Layer 3 of a small transformer language model trained on English Wikipedia (8 layers, counted from 0, width 128). Numbers have three digits each and are written without spaces.
A neuron's activation on a vector x is SiLU(gate . x) times (in . x), where the dot is the dot product.

Input weights of the MLP neurons that the questions are about. A number n stands for (n - 500) times 0.0013.
n26 gate: 563303426565494601787528399502537601722366513390602505772535578452438456459666258369414336424418579491546377545448620563384356484655600431580354578504909437516491366513452331264512682571883512548456565674267503308393514394535551372506363303389766452710545649622402550587343504594415324402686763400550402566550549452556586651574390599467545470473357312648329324486425646224536653305508
n37 gate: 588466473535417531643269555501573487370619513379568513441632493812334589536767472344379209455491712565687460593628527498346395318563574445556604388518627481348642465276320404531627339613382423410613368554634323417246379481521673485630620477453467530538578544343401393225296542488603449683526673611521659680433402383393581531506646701184293556528375639607588409323554465172255449443444
n46 gate: 478425624681644443520482945656203430447338343439674129544428504482396396515378511264558418503557420597479498531468405613354694239791369336430532634671414721564446598577550781458282446513591437636877633697257566372672513577470503267468458712645647399473583366345417625639467332434349394421456595486483658592526572477533660497529444530534448393758455522512296581591665448432459260513475
n48 gate: 703582479387458373431401674381311327364400384652184535509341569611566719258469393495449464607507546486640548013416342452499587575522625545499423607440643374472387228320837625409600548372666532691299573595520450433470665526545760537506491463481542334441545538630573336487595467778390549398492647497477526721915474525435667718378276540644458327362459680727445736492478589356533441328439
n61 gate: 496376650480761484482664555329530713532435327647375334443306385583659390649443449531508451557600314579378373485447422448260586553328559228547434604501530423742668644572500577545616543554646315565610430388553421591451727587290561505391610523598330590689372224611550516357311313566516269553665339204558486467468591489622436613581469474680357380478656387188285578576858645425528651581865
n68 gate: 421293477496598591396412451546479627482399422468438457518553370194426396603615384630299323558608414653662473400368528338401514652634526545544320303460791471573507448864512408636539440396579320647559435700596556368552645674646695556663435434570469461585607529426482480503521438331598370415550273513363589317456396393558417646577396524511686306562502414510538497505278576464364576210603
n69 gate: 460432376376674706460243545239552392416512643610523251543494342532739479560686330446325383598513651396504469336400375687387447584441653508509254538403306591545622630476610454565329326785480366755641526440584613506345379533438574604688474655207631619505460634551791671448826297595549373541536593408371598374481385251521523488585727285613731483356630399605489479511377639849643482518611
n83 gate: 422485633485411548400405600566354531619314636652414360460414528562309727465200745517691413719396498576703387562598700686446505589670704258604632440407606560602285346637630428625643722725303387563458628446569386555243574715288501565471502542459240405353525721639542513646594675475440500670518443490481558541396389393381571473370583885646544606619302403483509486477641667421521391428457
n84 gate: 545613529710480476619518461528487646291373345594394399619476654349448475525532461529534648446409539320607420598640459657411320381473381547332460543622598233630363466625360394472535484724345666335486579398856440335587422458375438466468599544329616363709556552450497495544492626300812308588602195279450476204546546403496601567392694323507254463284389402530470582576489545680369533455390
n95 gate: 517341494690421761310409411752374553624451694261602514683465398495593404533562533667514428510631479601504697561492501589689618519345599399700391746406646639502428352541504446480918517682395387378513502515252494338363475370246743636492539638497360595430236385633511624242481100495405457443483450487667621348513416378255269372372427457509471522549495613553112525526452366497510589468421
n101 gate: 320540391359568365363484605284405697319694553362678266540421334481727632603421475615460542736698351568544303423868387508343605657239748414586477455520459478624561739437790468481409411573384473357713329586398731423407547669311479349556535634526418703779468376547598683674483364565396457420689491540495547612432509617426379619665618276697337728618371420482360487441447823578329431733405
n122 gate: 369608402417544553409493785390428812468652417737296275540296386588640198330416442631493680662755565626631331663471541485518443661634622513822525383457505515587440485466628492673639138491604420508546183436464631345718637662361731504650288742437547376539459306644567424416625374424559488279658516399422178487410502469452558461546175575627645466663409594197430426507524657524402428521600
n146 gate: 528448490425498532501490326319543396350346532431396532453471532417767311627700341478479419633736505622660523489514651321686489359504574428575357559390305489452469348456546421607596419409606506781658656369580577385437543597287628462628520454219523350323465576700315332573448332508512417591288576518515796452490554730663471690434547683716345376320560710552472520520360587610580532509356
n153 gate: 237481523175525512649415255485654454390806650341519519375496276483662434408451678520593507525535575581401614489499581399716605722380415144537522575647369511794466648484579408445447502523453369734502697377420533576551730452787788552448516554496712347540378371629580450532311606683332621296604514508272463372597406632500648570483430616652431663385582406310396441183499537521299338364457
n158 gate: 528530455594396678507249588787671662554511461647316475469360632551713577482477300565610686314338582572574447340505710497466556302444350464505177458388684243545752654585651671411487492637517416450489534291556512305725417417612505355712509502660564437528527613543240610525386449174636582420300349604365678299249629260441704449663492622545166478837503468272318559144554577432228425591479
n193 gate: 736628488278488460579294661642297531308578487446743309891646548573420444568500328565742485597704524455604568341360599534239459470514545426352485677374462426481712586579641508533320455317431475503782419425290294617398455576461574418272656622455601475527572388515521327812562554338624485491469294625357551433706571451640569281497734469589314584590536519360516596424532621882434366627362
n200 gate: 579382608351439547362644429570763511608642647607365343640512311290251416288296583464471303483743378410409689498640580460559495297675412515492531575354472442438526486862424594770487532556617562577417575463686466539519377746634503669339633680703740652730496549224393510719372564497456672520437594475453583627583683543553731375542604511476417649493405620300154628502341565503437474758562
n242 gate: 495589345755635745469467416463410485593568757501766306276377545465570670604328497546480727514519468484489566467237697414408375288782493695596577626522530495615610340585598293519444557742472408392401691480507542416389263514423545488449486380282396522263416368694221399204431396189403757373311570385637498527443617632531640591665588811306495639412749555422470662673763395426415659685323
n244 gate: 458319440580312396646571577445641618530443470420695326441516447519540665290560627534662311362535195548426393443582297586496625396529493341647763567701414553429480592678547528622509494230564538273663390808592405698781421647545730547749425403395772624526420278583554435455404688572524501466296831655493594692498588584637520814319513500639491643703429515507419475542486554791459278397692
n251 gate: 613487606129586435515413529455588512688471443426492123637589364388590557524525246472332430454381316403579506512516697452437594523748734487736662432481569785655462405306649541163622565513673612713574465529445531505360715533242736498264736847597531469586855411249686359577370341288393509525282329467573210305426457604671427358419378575334536510497526372647387299374366538838834387463625
n266 gate: 616706601538231409619582403621574629363313541408418566552486441282493472430156504476594442643390488652437412503240493516364326369249239468590698429567686398473552393817462394439533423294437495382415475598571746441473556832434502585669562695491384413472455267574629477552194276046446596402373383458300424596779308522734667618430486440308659677633300697363661380545466524596459604404293
n275 gate: 509556363383516369545502378763252620547616472483472389458534529643392194465415350453361345637683585596528649390376579485382281532669335507582713435447504445550492492607763373728477537734432619316308868433712514622408746482536764596260416808470438461536233523372538674216311547575332390502487540411660579345281598566812582530520628565489462656511518658306505538445629677411610485598640
n276 gate: 551572527667306532637847472597410749482378652506501331760491524819358462661675528465485518800746426524302491305559727529640596418674586560584381665553737399602436595559585446412755622330623538817581577487480342297465607597406502305437390381382566492540338685287625321433575434341560484718445377393542679501698825464674651322568499351359390406455581556506377393362606554448308577585491
n296 gate: 594632458452426790392677500418320674573482373299453597594393049418828580452358284592595409589751429628434809661659320315469593279400461457572647586314444413757616248701692571399448622468513402698446514567406948722424457580276429757450579414213505724673422382236394367494540474543481853379611550623501438398275432442310524519622401438499479420589426676731621382473485614487453622257319
n307 gate: 255227403312417384531380413357715484452387422576425617484264483694608678613571246610393221584409451498470166588550520506340593421574237396628372719651386281573335522559527728448507335769580429397431406605707500538376151458644483322270412645480360572519529320591623665406638443419417615618586565377733488565457347475430686479471493328493515434404530388871465260529264300590626350505453
n308 gate: 551526576769552452626471254799734480406486465468499377421505455610479556737103221597546413070492246203534445627546384496456657542414677563659540598614276533551625279547624454287494344363488438540544683390494441424449139434698731432515766478314434573426554480431365447417475452716121597428503233622706464574439441191313632462323527722463234508574614357456530503721546519284329476565500
n26 in: 415622353382498525419249852604684376510621335343477724377582508619308456491611635544216784621516536413507728444538362547257327507291563532412528606586417445385502481602643395831400372589619447564655330408796460583573576313414331459589566650390360460463527404401432627501535715597650641546631392457505695387737446529640396409610456569576413394646323372450536567610504444257321687430624
n37 in: 535521437425372483600431461455644514354666512515327443560542769639341364417458496384430416635420467602604393580469642522290716377535351433605529625326480512556562661436782310537476330583516476439460430411453438354251425637545592646526616408249395479551397503263623483269500492549542547476459433529568569562180596369536288446484512754294245378438615431596413528439382569526420489257703
n46 in: 498566701613474345464614585508528570628575565471518503598706447554595628569645536359580380577552556773433544474384189525548531349749198396572663466566468512273353288415445637593532638269393582565645390640586368779561680716487393616629414559445493422592435539459400200477414414639454502648377403673706548358437500357719589454642565393498485481533544535695498416446598555658550488782683
n48 in: 677561560674855715468518308733448549590622452419354598348511403311388315622522600385658419498584338507541664586600293293512467721477399571444619288458474576378421574559797575500404480545459582707445570522381402141566573727634327552309512492435505620428469484645553438133144390574476490468721638528351517606550399526491604721368504489788485458450426521448623585317483431638737597585498
n61 in: 565437631613670311658640467504707441460534409643617457324689276383391321601333460616610407333509754604527299649664377363240507402462625560483543482553538379719210498509422510564369647591548491477495578703462369502790694515459547572310523437345599300474655568542300308469294395460584538343502430647515312509538609628655616310584442351397434492585464489306565366746772556428402434531663
n68 in: 467520467297767368559450576464721613464184319620581503490456488210409496427532378586395412531535381365505374387497538276707506628530473477541378561469629555632378472659579357761445563387745540500706613569502338334507478596393492402828516524530520510452587608450553387459504373483520615563450481444518560482719520627565297620443546528679621523503571479348498366710487410428591512219493
n69 in: 493510457281449439527703317380397569451442338356527670345402548425384573767500474422225767355509662562464405309562309665344731727356505530358576353566644655414393558454399655201362442502587486417692431497381386388649491619431310520427395364721506498683377444544688564272429314580535584585499360483448535649414413523297288574334440554495523557465348637509452451677657580414626458423302
n83 in: 586384273445507615754563367507383429463698472311712532519516692408489644465651454583296676442293285582528493463640568328489395372507461588306567395460661597302645520613703794453475245508426594495683692727534476529676373370754365368434595544545475356591380360534451428371503721411503421398649645519550464432441490680401700521645655245616408392263156414451541415470469652595539276585499
n84 in: 622573578850618494761532516418390680538497426660369291608559692339584489633516362507458569545350488387470390655455375446563532390630370674444357378554490350425356478601366457472281500809414550462430494500620534419613409452646339311556607651395532373418498551532627499574521404385646325154471354426319604385373576398521518471393668431443308504411544659566489453465416593632545441316416
n95 in: 509610539616608654484455713499494615418486448819396371484367416460500365520246390269435303022328464453576690568188389573698601502372530566480302403329541706472581392385554513456458557743463524272462475604308553559518281527599379326591517598598465725501390257439638461593653385315618248709403454367670657296424700308213604523305745561369533400346485490449367460407556507450608634751740
n101 in: 524526475374568272346793473535644201361580639458679545416282329448455505384378571737718512386643373612664587570535426231374563306349586399680456452475853695564578316431396279563330485466345772144516525571501571391538610460471598358739417826308514700490441596342443518385623402507567332641542474598575683282581556484613425381581352440591308625299543591336411517586335703498534565554384
n122 in: 275618619322485550573583515484457745538552467518476545549310452273522331433332527435490652565535446516495348539508604452412492276625500527458387515621604760650571458395419685730299276542748440556344598347385683516354754444562614351447322829610581338309468269629529437441599785358694647357598772316401372707690424490415587690126377790499697752681384660314778607429703454599603606643575
n146 in: 484601417285574502480427275520464825393444637432549518483509627597523574627589368436273384472458195568542425550462574281600372426420519546742341543444468653589379506578502426375572467458390671643556393468516455652382513616657561330748611444694465505616447456730383716352347381611583504667491264299435622576605633481672592623610718607383366366415492494594637585326535557470362448516541
n153 in: 403631339332417305615428567458426525384491387649799603657547640400558574447719335558509399426218470504486353411599512478563409526630888463390617712503484618477491688426879353424338553525624671551462660671624580665399704420673576308812159432539422384558363370453589447474341658360493613404586776411504441457502415455491468495700649535535579563395390706550503340287498358508465580457479
n158 in: 523417249472237703564544515668599588425445336785369610470415697640390627438662450572562329465377655556751474434743423133480560474456423331530299438683746396528674574384799437829386414555574611426334610519382626354617715371490323508582359656545637610584670578671507430599281592870530556570462589549351365299716687348165500704718429440352478417546558474455664569332607669607509527556560
n193 in: 743419453506580526526404324554515394341727629519560521475525439473431608414340402560432508406692519411562400511600426643463403524502482473766671311569547557517399264715538578437536305490482567482537648493625404440569494562393171288545627294492589700564606490808523340345900497683335554435556683425581615602540425442471503613510504455580597746541399458509692485462704761273314752589649
n200 in: 593482689300660698388396535686676548628660420575299568581498175427659605440437608461564381554455390518417518674433284294384390339533547585329416642606397485551585793588174408547570548594639547679434445427386635584450398661533606594486398462575622360448497412493449535655266621541710311587436586586248430395498601315496605489518616339574144648619447682716300606500425640423318611637499
n242 in: 612500410423612443565556305302438668787444540601640604367470460566645652617628566463728517668508403553284613573972577551405353733621464571302559470629409420402507522619602512587718649430440046721710595601467473640525458588403698592369333363446458294444456499506348603372369489531569372420393319530562642423616565598348472502476682760936351316597667409609510592550760401436486621427481
n244 in: 541441539661334467377585496591428332764456257435643477470642561348418525597437425682399486439287430631688462662449240399661489526287379480399534494641535485545406141410680371025487584395245578491502458461522512423474482366282393760422503428403628448656358707459742399583435653558481628500486477677501633386553540522507290534632499776273607584363191488383487707776332461579511363457530
n251 in: 634568775308385320470456458402520623415748585408467157666748481547333313529665413499584414586361591565567356500260524632684508435796391635773579616479603505392504512468458661314484285398743613422590457618447546306402398516267706503500392671703486427431490352376596493393529474448575411452716475751557480411445485608649538449594622311373604671396418446272313514535571856515548428486616
n266 in: 296418475369611227464574534743488380511588602342303567534455510338487375512354565533325442343600346745417639646294497485653525359491474688506555532686819562297557536357748620483593573456387439435482521471591417305533468325644366794412434758571233387591360644701751532417425543166624623282553436579444530451457498404541429512370218595519361308372512574401526320344430472452538417483490
n275 in: 520571518475523456449503282453450525574483686521625396456510388526655591465596641248409556414573814639560746419562402457569297767335360207554305433607410603589375608117515469640613479597443568637443574518613436558308553184561619534697453589769330459373484355565351420267444437619454606204450533464686624570409368378530432532541500543416498523434313452398538671565276458393375731209628
n276 in: 554725435733622630559505625539520498522426376539636486457514535520434583435553437580396632458375449529472690628276491275563493539305438465486449216405437570698350294465466473422449554330555230568660514567297515389583416775353553645504676646411457535397599243560390478360568466293585752478537479439674521567557601525579438560377547684418409438588611407594656567676500404327332380388606
n296 in: 499568480483364447489341700474473485329342388617659398421354476443894535443510566474625698767473506372372676520867582366488394490435718263397581492560567388448651585460526380529388504485527565499565588586537447342462406721387584031469387210568393457692501487355610730523402426580339460526454559594406602315458546520590422454671668314547490605576358439551468425418344456459333558297613
n307 in: 437554437460388495466288562573504640266297400757434430589626425631567472243700428548562562604572617569784357423675536566466584418551653236551605502258429120495267428721339745580368543375441434604388493441733451650564503626529399354532528591689559594511557469607593374687311509522533388613543519579625529566402186415428372371251204412416627524440450269396585583648372563585667559628524
n308 in: 573381333628624550623248630527572399563463566367357527616441480611383557560632484473731354394519500476403520467443604610540545548305690727310450602302645509447530330497463697169579642497564563666631381526460390460378594394382461366531390340260296697281547805239332831603362415303684498571441206577583633573440312371417458432637481470571542634459683613441661351463435617386736535471198

Each question shows a token from some text and the vector x that enters the MLP there. A number n stands for (n - 500) times 0.0055.

"ch": 570489545457808521578657679517453513592683346621487410564676582650421358487462499557402543555554455505347389454324396360579386484568422409454508434541248519598509566385419368576379612369531560449459600488499342482649600580434406460439605544468304645473141573434565456594596422405618376420501565431636424530487541494486371600743404562564524317466538304331538499476572431362501306728676
Which three neurons fire most, strongest first? n61, n46, n276

" United": 422514348510623569507460585577554479544383558505374556341636482477606455467465368663410472564453769612498579616710408375784462469520518500440393630442449521343457397463418264450379415504605476428509407705485394820511462515567600511425498391684655721582654531574558423546605630591627554450599563450564357326395568398689450464451491444728544368469575516426662487502362228370662421485398
The neuron with the highest activation: n307

" Y": 596668618323589498580477407554474458714566540511447564453362803402521444482539609403583697468476813698506404572518457390632618434382385561343443479470515458437255422332555541647343463383575511313469641682396531603281498566557388582480547454408178551543451573433510543496582472585581284490314545391472597504534551606646416408563541433495566371529361517512486366546485255397467382492502
The most active neuron and its activation: n193, at about 0.4

" English": 730416555453662527543395555611471390588575537448488503316385491575522500515394362476540503414573692450485472402661571348849409365547503447408505751525300455419555468483355395543438358403564488495568363594445587449634485611594512569564617387575506774573431534599507574454635576550549472501592466467592447434371719630496244370560483481471615471409553447389475483684291343408805443405612
The neuron with the highest activation: n153

".": 537459670503493456437599599549510444725509459586478406423437602695669655591527418559357425670585392628306546740469435520459479421517416689375263502437517521348474508455257443449489530468510495684519558533368336459582569513379335593525557595442259513421513642490557473458700598648353440534537597632542382433512680429551329423525502640525483668408481539412505497580374319521483540546591
The neuron with the highest activation: n276

" back": 421436675493700377642667417588457436449644456577407474601593717432440498452582523323623542559416490559347298467542533514637456400609211583343292429510551485490524524407464392515489327296450603603534595468600365468586493574300372471447589516405287663600336527657466480534586533449639479367463582646605570461590530430457554445438489495507742423466603436475425792345370655355467301487491
The most active neuron and its activation: n84, at about 1.7

" is": 517515542545461419517563634556546501657534402426542559219688620718397503415468660268586547410438431542448579521446453606492601394553374731430389702469536492510475555492398297461528475513532444448374569306529518414606538686625487673532487458636290567537493609611403501378585568442324417590443396560613545368408383417471440564442561156536648384417486563446699396472539568530559444385582
Which three neurons fire most, strongest first? n122, n153, n296

" against": 483540475438523426493462586548523388601585488402395562368416487447562485466375366538497444604332670486503527480580449474479582489567195608427307387403541586376538491542335411478569402296388627659595508485587450581591496624557350514615524435358497546324587435472465522421510490459523511451473460469678430355364469402538496402534377515616445571294715332506503545470548541436542550552422
The neuron with the highest activation: n308

"e": 577522375457523462340596604631403612601603547549373533459584565436512569588471348533530458487538685828412499494487307498762636369553457517372613440553558383609545457520411383543375461343489534535584558572513416573555661609500486384374567532642450581525463741521656494461764519426657487344571578427566551542502502451388439648482629600657561475421492343558564589418539394433815466379580
Which three neurons fire most, strongest first? n48, n68, n200

" to": 493596574474542573499566604466608364476577411425520531476473696471488490506243422482572584599256528491404488326576474520473557514591509630445506363383582551478469513492419366564491417241408491619484616502543336578622417591586476475619523483404540608446466589687401561386571585423475384447474545547708490417365578480489480484568375454551375595300501419488588504525613497410510435594583
The most active neuron and its activation: n242, at about 0.25

" contract": 618432569349596485457598428544363531406471701501392530451654610426460634518541727402677395502526550330352443579407473387355562456541464429284197374448424584475466510443405392552467421393455650477300540631560396529343546740391306347420509389536311472418541363546632396624379640507587588455479498584584414530395423374498318407593516454655589547479431393609379682612680546330612213467518
Which two neurons fire most, strongest first? n26, n266

"-": 419407585528646602431503568654440495621637468560429633445536537463593483566580610422596718611372785371471407486393515438565400373583434555407422566515459648623621455362625476507354387241472514646510581462353601560563364498408569571564617672663663550524553501488522496669622576552543603364497544534358397338393335344522492351599581650660440262486692508362652626475559591580551463586625
Which two neurons fire most, strongest first? n158, n122

" Of": 418387557382494491462525480698550470442493376508302511483346636361448679357651512414503558556440560642381448523500435485503550626595397542456665354347498345569653545501486265494539338381752556670724538397404631601605387531488566589698543363598439625654524520496540639348481338704629490390463676449538350426473556490455569517509442439593632441485526351477664534303414302558433652678516
The most active neuron and its activation: n158, at about 1.1

"lo": 442404430345508477650592656236473552500742469594485332468520567637451685539683593394688475577555454412372578547426518554460412380565465446480767304552453657597561348501505627412653323405551473366702525243567459486543391603468617459313595501461579464405523558746527426494476530631571557674412647337646418448518405682518665500427481677582515312528740546534472533536419431547508313508692
The most active neuron and its activation: n242, at about 1.9

" was": 468372580456464416551396611352464439674536446606576643362581476573399465551489638494515415481480523495505628421459452533355579252520306710344412564476362604530536567481371235462526493433562402666408619389561578508569566675443435591448570601556221582526587602494484605336430591448353474526404476487504434389339416475510394370491528198573579503409479617439735556393599463426675394409497
The neuron with the highest activation: n193

" an": 305535539615668596400489580365538536602662390337414591445415640372420655524471435558765543529480598650534501516417521595469456501545551547405514691399381476281502481561417573293500402351562625536448575524500414539466592575371295670576508516478373457588626467425643660579488694567219725425587593480623410378388481430470417546473491477611727503372469458361525367427573379403445518570506
The most active neuron and its activation: n146, at about 0.56

" pl": 581464527463678702378681390523377577377610247620553633209420615770364457498666446507596730382438406489500598516477451690646490408303425637377523617509425581470705566518501545442417539477494585599365409486563406643538570638641497478551543633610473578272373574621588485482409581498630476475266504348605494476522470366386365487462500476503511572582522364556509337563361513387512456551599
The neuron with the highest activation: n251

" as": 520295500339517300665562673527574638554697426692541466449405715517354367488482691555528569469365595363489615478478430554572567439563343753595416568411450625516650539667279422597674408333513486586448500392573458462511454604520410577481457628590390573615654504790378477637522428527394543484611496522515486517477477456569311393468526357594449388373562614415569402447620391488408406474501
The neuron with the highest activation: n244

" during": 536395537410605439522603656661621288711347478400381542528593511490606428362331535402519431480404635452559507454390455430372551523635278543284489408367484490461390423511322298388634463373298478617461566446575535587740586513480509379590413458507497522451507503690596614502422509592354511429504509676590286478463628478567418508527507424503530659374513461606724677416687321492513437648528
The most active neuron and its activation: n37, at about 0.45

"day": 474450464609575405521475499732583524458580525437388671605736434439528395480597386576538527512640525554470296611680407285681448589521499470303557347376336642530476524568363207433617301338360442538422565559529414483690527610425465274656543356625370630589403562744511504378467444591486479381610602475508408447551352538479413393566436477662333527433653491690517347421460583577555444575475
Which two neurons fire most, strongest first? n146, n153

" League": 559599367489642409594606494541670539497601615296379505253391515492491489582445601497435439574511697265513530539627391369607512480620568497597372559399632411374504502497512232433617416276633439383627509597453437555535570650475420496386545403685371543425600430484637725573603653723539478337407510401469423303379472560610499387560450587611737444434425482487509430655523248335619331470406
The neuron with the highest activation: n68

" and": 476310357392588526567524523618555508695517328451493613442485543571519506463437465493481651587401596526547601538514589484558427400449505531400415392409643428674470502595426229534500383574521527682327650575610672601420545555630536646645554654525444488518396525551383477439661525460494520460455641484457387417294387384566293493563448526706520489323660604518453501639488414435477357504594
Which three neurons fire most, strongest first? n275, n68, n153

"eme": 592472471478602606526692652508578561671553564574572533343743531558499747338271659524620418686479518521572478398431525502627572434536331444615685537596519481526534480510423417623539480513598587447510611610571157498622517504551406441471519263621513533552503617333633424604508622340628521430464553594512279535603430515421426610750594478705568457545483450518539458509377253478708400414694
Which two neurons fire most, strongest first? n244, n83

" goal": 464551584390610529565545426485499472534518637498463616417611367416370462446564551506672384579444543296524360494615388479493544463551291515456307408487439438479380552454339234384460512344421567625327341748506478400349530613427148280554572494551406372542456332514637466681544573406496697443327531601615358370302671447385542540482547483589639346493410494577595619441398344264498408541365
The neuron with the highest activation: n101

" ran": 442358666380556517529312419489419468583445463353410545555561606393475420312582524543608342581574513260479655558566369728516481379462395545431380546547526580483458538444266276463483429104465583546423485479587482475579574647463453328607603446438337471692487522378523537485479524564428556498465495586670401388292803389431555521459490343659693486490545536408527678539463602532405234504497
Which three neurons fire most, strongest first? n200, n244, n122

" Championship": 555479477456700451520614483512529361486620657367364619292511476485400585493471547542546491552543661331495533600516409391492574528611464522474415503336686448432515460626400230216589449460554563467529561579555479522628608701416372373416569324639446556333655462547668712610469754757607612423487437541529470429411509454484394551474452554616594567382472566399425502463475251420730409475426
The most active neuron and its activation: n275, at about 0.37

"gen": 668394456562651474472608552537553479472798414457396510547769358462273400418365575452571393679444441605410611476283537574552331500658499586389597552650456648438663691523453498511488338298559614377591584660498508391537576526541301663417583489498439616646623578698620572545638635427568565506480399461643547402506467366622378633592511557533343420555415428522597682525451534260514425508684
Which three neurons fire most, strongest first? n200, n193, n46

" City": 500414358486641398531542527722581592552643481327359653352636676451575491566574348586512431431609700648463618505437190461839441434522493632386474682511542454530466475534398226435447364506454443423526590514521487508652547611644473538367495411515488496559514539662384593528600691678587593413527615466517488483525496295582255412437622606639542514433373356442494458507409274493760415484415
The neuron with the highest activation: n26

" Rangers": 644406470476594422514531469613636540499424497457356628308561559602341405603466593561504458558452753582449463465600291506750559486637402640398343630526577345493430493470323220460422406560432555423568523639489455634649606587548370619550605393542471558483496547525468454509673733637787637452452516522605381413407434372546446439524598575620654422469526436469490436506323273488684389413402
The neuron with the highest activation: n84

"nce": 351566514376603500529626580528667552612645555419452420450856539630432488443520505382584498500609482513367701600431474407314408491468268494435462431481657530488427489438447197443398522432455479366547539487584304498530399732430453509426613442597442631472618578410455722457552524424547489369565506526647414485493233474498400541615480647648496371414517643504479650395441383399699408513738
The neuron with the highest activation: n37

" for": 343402493407484448637576569461443460640600313458387479401453508577546479433441476478583401444372643666563689511540313518580528435623392643432378484383529517530568513504259379562518374310487494679408510418476499592473431514533497444650563421439465507320470517462364476512521474439409513376626513510635436487410543516529365351495463420580480568312584389597499556243615231493525391666491
The neuron with the highest activation: n193

"ke": 626463518475495413459761408518425312432545536459439491412636520450571349556388536435536372735489589726586446500416475612601640429619150588525528392494553506420539608421456373498582358459487602387759687542465342398643472556481374589426586511707465615458450495548577650436655643659598441288461460556578581565628349391423467406708684574540485378515415325502559797423594470264568428490392
The neuron with the highest activation: n46

" IT": 783369593549524587532438424637336434502695606399316632341674604456370533533517537431573712447480722822429430546555308570650449418561358501474475519336567488516481415545488299522309461256647605383664566526535455647438400522468510505611505216644285494414558445579467570671558545570581327645569517438481501511559589422492313423494487396458467507532430324329431456612536333595428485566403
Which three neurons fire most, strongest first? n193, n122, n153

" investment": 621471747588549536585643602521498516562706614343353594354580381527328466435551564564570579477583528398328510610498482514418465450444415480433336552359446593395512534456448160537410472282608534518347504657631526711471401637527161328593486301549319510508606337429446513603519516609625596436487544436510592443500421384460319364603509507578531547431428424436365558506406423373617519622471
The most active neuron and its activation: n200, at about 2

" part": 369373646453580515461547602588360498436502586477700529525450483659465370449611477579372499566434353353399417562369436393569580467471515599509422302516323499298621344482435204213509342285424648561314341461490446483360580631621322449513449411393401561504619401718493569534673527633557452424496463621555454307332615449514539657576409498451634468501701403495418579435376509300609422478501
The neuron with the highest activation: n61

"cont": 490501563430761534397598373479307483377580593528521580542468474561417590530394545549564509632547460384589719560423478512498323345422644674605502452451480458619593502604432676337418458389413585613528593445547661502514541678554783200516437411563320480535391513665555340592460564562526421301358506398456261236437555592457252564540372479485561501577423636519382483280638373452463536503664
Which three neurons fire most, strongest first? n122, n296, n153

" Cup": 474424378476718424592610497563521477330551639362458545251390559598368494501539631488480455544519734297473570626567355313693572377567424506442430505384624585447599487563502255374590437356422530470462529636501502535705551726379429482331562407611363469339496521529599530537475697709598595468259469421525454395485461496566346512479460555566605474391352590475423579480513293526666487513250
The most active neuron and its activation: n251, at about 0.34

"P": 476459559321640556383411537481487506468520370497495589358382758599414529653489553639591543628487580494430388518495526467427489495314504476592414360207614498670545330443379533392116480445489470425603525498518486601440530707539469380467399331568277362662562525335604428630356490665580454500417586362480578543416601489553354554674554373495610610498530559394459554605684486443556341502728
Which three neurons fire most, strongest first? n61, n101, n266

"ing": 547409567507651570478542478625462561477619647409328517404623447666573231495459416549599475528518681580406576605515493529532472477572575651468464480482512431473424499482307281455418385412294487471537701519620287527382495678605529697533631623664347589478342507380494403488630372607515584429546394492652423430392415341414527499438444613566554476344488528493352521338579376479649644490530
Which three neurons fire most, strongest first? n95, n275, n37

"ida": 416494609580552463545682581421632650470586560421459516418672385656424427360469460570532481660610590263499546519518511602622495419411527582559733375470490613392580553344278454366358458442484566378563542487516412465655723390583426366591592325455534431688604556735478426564653439501482314481347542365425470533591347614313644736572514664704473318539476456602435508566327250368559338585465
The most active neuron and its activation: n251, at about 0.44